Layer 5 of a small transformer language model trained on English Wikipedia (8 layers, counted from 0, width 128).
A neuron's activation on a vector x is ReLU(weights . x + bias), where the dot is the dot product.
The model reads these tokens: " from" " N" "iss" "an." " It is" " design"

The vector x that enters this layer's MLP at each token. A number n stands for n times 0.093.
0 " from": 1 -6 -1 -1 -4 -1 16 -8 2 -2 8 12 5 -5 1 1 10 2 0 2 3 1 -6 19 4 -7 -1 -7 -4 7 -3 -5 -4 2 -10 11 -6 -3 -4 -2 -9 -6 16 -7 16 4 -19 6 2 -7 3 -2 12 8 1 -6 6 13 17 4 3 -1 -1 -32 2 -1 -2 -3 -1 2 -12 -15 -6 0 2 -7 -9 -8 -94 0 -8 8 -5 -6 2 -17 14 11 -2 4 5 -4 0 6 17 9 0 13 5 -7 2 2 -3 3 -9 0 -5 4 0 7 -3 -6 0 -14 -1 -8 5 -1 4 7 6 1 8 -2 -16 -6 -1 3
1 " N": -9 -12 0 -9 -8 -10 -2 -2 10 -13 9 1 9 17 -5 -1 19 14 -7 7 10 19 12 -26 10 -3 -10 -29 3 -1 -9 -14 6 14 -9 26 -17 8 6 -6 -4 -5 -5 1 -19 -6 13 8 -8 -11 -8 -4 -4 -7 6 4 -3 -1 1 7 3 -10 -15 -5 -9 -3 3 -6 11 -4 6 -2 5 0 6 11 -5 3 -81 2 -1 0 -2 -5 25 -42 8 -5 2 -6 -21 3 3 3 -11 -17 -6 -3 30 -4 3 -2 -3 -12 13 3 -2 3 -1 -4 5 -7 -18 11 -4 6 6 -2 -5 -4 -5 -2 -6 3 26 -2 -5 -10
2 "iss": 1 -1 -4 10 -1 8 6 -7 2 14 21 3 1 -9 -10 4 -3 -2 -7 -7 -7 -1 10 -2 -5 0 -7 7 -15 -11 -6 -12 -5 9 -30 14 -4 25 5 1 -4 2 1 20 -25 -3 13 8 -13 -16 9 -1 -15 -25 -2 4 -2 -9 -13 -1 7 7 -19 -12 0 2 15 -24 -30 4 10 8 3 -20 6 0 8 -9 -72 -12 -4 10 6 12 5 -23 -6 -13 -3 -18 0 14 18 13 2 -18 14 -19 -7 12 6 7 2 -4 4 10 16 0 -10 7 3 1 3 22 -10 10 11 1 0 1 -3 12 30 5 11 -3 -7 3
3 "an.": 3 -1 -11 12 -9 21 -4 12 2 3 2 3 4 13 -22 10 0 8 1 10 3 2 14 -11 -4 -2 1 -20 -6 -3 -11 -8 -11 3 6 32 -6 -9 5 9 19 1 -1 -1 -3 2 14 6 8 6 8 -4 -5 -8 -2 8 -7 20 -5 1 5 7 -2 -62 8 16 -17 -1 -5 10 8 14 3 -6 -10 -4 16 12 -70 -4 9 -5 -8 -6 -4 -24 -4 14 1 3 -3 12 3 5 11 3 -7 2 9 12 -2 11 -19 -9 -11 -8 7 10 4 12 11 10 4 -2 3 0 9 -13 -7 12 1 -8 34 -3 -11 -4 13 6
4 " It is": 0 -13 2 -2 0 1 2 0 -6 -10 -5 -3 4 -4 -11 8 6 -19 5 -7 18 7 14 -20 9 0 -7 3 7 14 -13 3 14 2 -1 3 -8 -7 10 1 0 -21 1 10 0 10 7 -6 -7 8 10 -4 -9 -22 -5 -9 -5 -6 11 7 5 0 -8 -49 -4 10 -2 1 -14 10 -5 4 5 -6 6 4 2 9 -78 10 6 10 -9 4 -3 -12 -25 6 -5 7 -18 1 -21 -14 16 -11 5 17 16 -5 5 -7 -15 6 9 15 -17 12 4 2 10 7 -12 14 1 5 7 8 -18 2 4 -20 9 -6 7 3 -2 -24
5 " design": -4 -3 4 0 -10 1 5 -1 -6 28 -3 13 7 1 -6 20 17 -2 -1 5 0 19 32 -13 15 -5 2 6 -6 18 -16 13 8 10 -28 -30 0 -10 17 1 6 -19 24 14 2 -5 2 -15 -11 18 4 0 7 -3 -7 5 4 -15 29 0 -1 -19 8 -35 7 4 8 -10 -3 3 -5 10 -14 -12 4 -9 0 -2 -67 6 -7 -3 7 -8 11 -11 -15 -3 -5 1 -16 8 4 -9 7 2 -5 -12 21 6 9 -14 4 4 2 20 -5 1 7 4 12 3 -14 15 -7 16 7 -5 2 7 -20 10 14 -15 -3 32 -1 -9

Each question shows the input weights of one neuron of the MLP. A number n stands for n times 0.0054.

n500 (bias -0.006): 13 -14 -24 58 39 2 8 -9 3 2 -13 6 -20 25 -12 2 27 -7 62 3 20 -15 -8 5 -9 22 -4 43 -4 14 -44 -14 13 -21 -8 -21 19 31 -26 -12 -10 25 12 -4 10 44 25 10 -6 18 26 -33 -17 19 16 -11 -12 7 21 19 -7 17 24 4 -9 14 -23 -22 45 32 -37 34 23 -15 -7 22 -1 -2 7 -8 7 6 -18 6 -37 7 -2 -24 -18 20 30 -8 -24 -8 -5 0 2 19 -30 12 -24 -17 16 9 18 7 -20 -15 -31 -10 -29 38 12 11 1 10 -21 -19 -5 -10 3 -1 -15 -4 -36 -10 -10 22
Which token does this neuron like most? 4 " It is"

n80 (bias -0.098): -3 -45 -12 -11 -23 -46 -22 -3 17 -71 -20 18 21 32 10 -18 -4 23 -4 5 2 23 -12 -18 32 -3 -29 -19 -8 21 -25 -39 13 -5 -5 -30 -3 -21 -7 -15 -24 23 17 -22 -5 -12 24 2 14 -23 -26 1 -23 -19 -12 22 -41 23 7 31 -24 23 24 47 -8 -17 -3 23 49 4 -36 -24 -15 0 22 44 -26 -19 11 15 -4 25 7 -21 -16 -5 -13 -1 -8 -1 -4 -3 -15 1 -39 10 -5 -1 -5 -40 8 -55 23 1 16 -7 9 -20 9 -34 1 1 -12 -13 24 18 -18 16 18 -3 7 -12 5 4 5 3 -29 13
Which token does this neuron like most? 1 " N"

n359 (bias -0.001): 66 -14 -19 38 3 2 8 1 -21 11 -15 16 -20 5 2 14 10 -3 -9 29 1 -12 -12 -13 -14 7 -8 10 15 -16 7 -10 11 -26 24 -9 1 1 -8 -10 26 3 26 -25 -12 4 -21 -10 -3 2 -17 33 18 17 -15 -24 -1 -3 12 14 16 -17 17 1 -5 -9 -40 18 -10 42 -28 -23 21 -2 -17 12 -14 13 25 19 17 19 -11 -38 3 -10 9 -14 -28 3 1 -1 -14 -13 -25 37 11 16 -6 26 24 21 -32 51 -23 -23 1 3 -28 -11 31 3 -2 -14 17 -1 36 -10 5 6 -13 -7 15 -13 -8 -8 -26 -8
Which token does this neuron like most? 3 "an."

n429 (bias -0.021): 7 11 0 23 13 -7 13 -6 9 -16 -18 5 18 -20 3 0 2 17 2 -5 -7 11 5 10 -20 -18 4 7 35 13 -21 2 7 -23 7 16 -4 25 -8 9 -13 -17 -17 -19 7 6 28 -6 -7 12 -19 2 11 16 17 2 27 10 4 14 -16 4 0 3 -29 1 -8 3 -32 -9 -3 -22 -35 8 -10 2 -17 11 5 -4 27 7 17 -28 -7 -3 -2 -23 8 19 3 5 -26 -41 -10 10 -4 22 18 21 -1 8 3 -13 20 8 -12 -5 14 -6 -16 -3 19 -7 -29 -8 -4 2 -24 -13 -3 10 -13 -20 -17 -3 -5 -12
On which two tokens does it fire most, strongest first? 4 " It is", 0 " from"

n20 (bias -0.095): 20 -5 29 3 40 -23 13 -4 -25 -4 10 7 2 0 -18 -10 21 24 11 -5 7 39 -9 2 38 30 15 -1 -2 -31 -25 -2 8 31 9 16 -14 39 19 -14 -9 14 0 -3 7 -16 -22 8 6 21 -20 -40 19 4 7 -12 15 14 33 11 20 4 17 15 -39 -12 -19 -12 -21 24 9 7 -24 -2 42 -1 -8 0 11 7 -32 -24 18 16 19 -2 13 -26 -16 -9 -22 -17 -13 -26 -21 13 30 7 -7 -36 -7 8 -13 18 7 -28 7 0 -43 1 -18 43 -13 -15 -10 -21 -26 -1 1 -4 15 3 -18 18 9 -17 -24 -4
On which token does it fire most, and how strongly? 1 " N", at about 1.1

n207 (bias -0.077): 17 -20 -3 7 25 -21 31 -3 -24 20 -14 16 -12 11 1 -10 5 -12 21 -10 -9 10 -17 16 -12 -17 17 14 -6 -1 16 1 -13 -16 12 -35 -14 11 -1 -4 -23 10 -9 14 -3 28 -3 -15 -15 5 16 15 26 20 -3 -11 1 -15 -7 -18 9 4 -7 -1 -15 -24 28 -24 -6 18 -56 4 5 19 -11 7 -8 30 5 15 -25 8 9 -22 5 -4 7 3 13 -13 6 -30 -39 -9 -15 20 9 -9 -8 10 4 14 7 3 -14 -24 7 -15 -40 -14 9 21 15 -6 -13 23 18 8 22 9 7 44 -11 5 -37 29 -10 25
On which two tokens does it fire most, strongest first? 0 " from", 5 " design"

n401 (bias 0.026): 10 -3 -7 23 -30 -35 22 -21 7 -7 -28 0 25 25 5 1 4 -2 -18 23 15 -4 -4 27 7 -43 2 25 2 8 -12 15 9 28 -19 -7 17 -5 -23 13 -7 -3 34 -23 2 -11 21 32 10 -13 -10 0 16 -4 -17 9 13 -15 7 -13 -30 2 33 9 2 6 23 -2 10 4 -7 -5 -31 -6 -1 -24 -30 11 10 -4 -31 26 -4 8 -11 -4 -6 -4 3 -24 3 13 -9 -1 -19 -19 -13 33 -7 3 -14 11 -9 1 2 1 13 25 6 10 28 7 -14 17 17 9 -3 4 25 15 23 23 -8 10 -11 -2 -20 18
Which token does this neuron like most? 5 " design"

n242 (bias -0.057): 23 -16 -26 21 -3 -15 -9 -11 -29 -8 -24 49 -7 -36 31 8 -2 -1 13 26 4 -9 -4 2 -16 17 2 18 12 15 8 -25 28 13 2 -19 1 4 5 18 15 -23 6 -19 -7 36 18 6 18 11 25 45 8 21 -43 -27 -21 20 1 5 -29 -21 -1 13 -14 -23 8 12 6 27 -27 -44 -5 -18 28 11 20 0 11 -4 13 22 30 22 11 2 -14 36 -9 7 -21 -14 -21 -8 11 34 5 34 -32 -14 -26 -18 -1 -20 36 2 -32 -5 -4 -27 15 -8 -18 22 -18 13 -20 32 -21 1 21 18 19 17 2 3 11 23
On which token does it fire most, and how strongly? 4 " It is", at about 1.1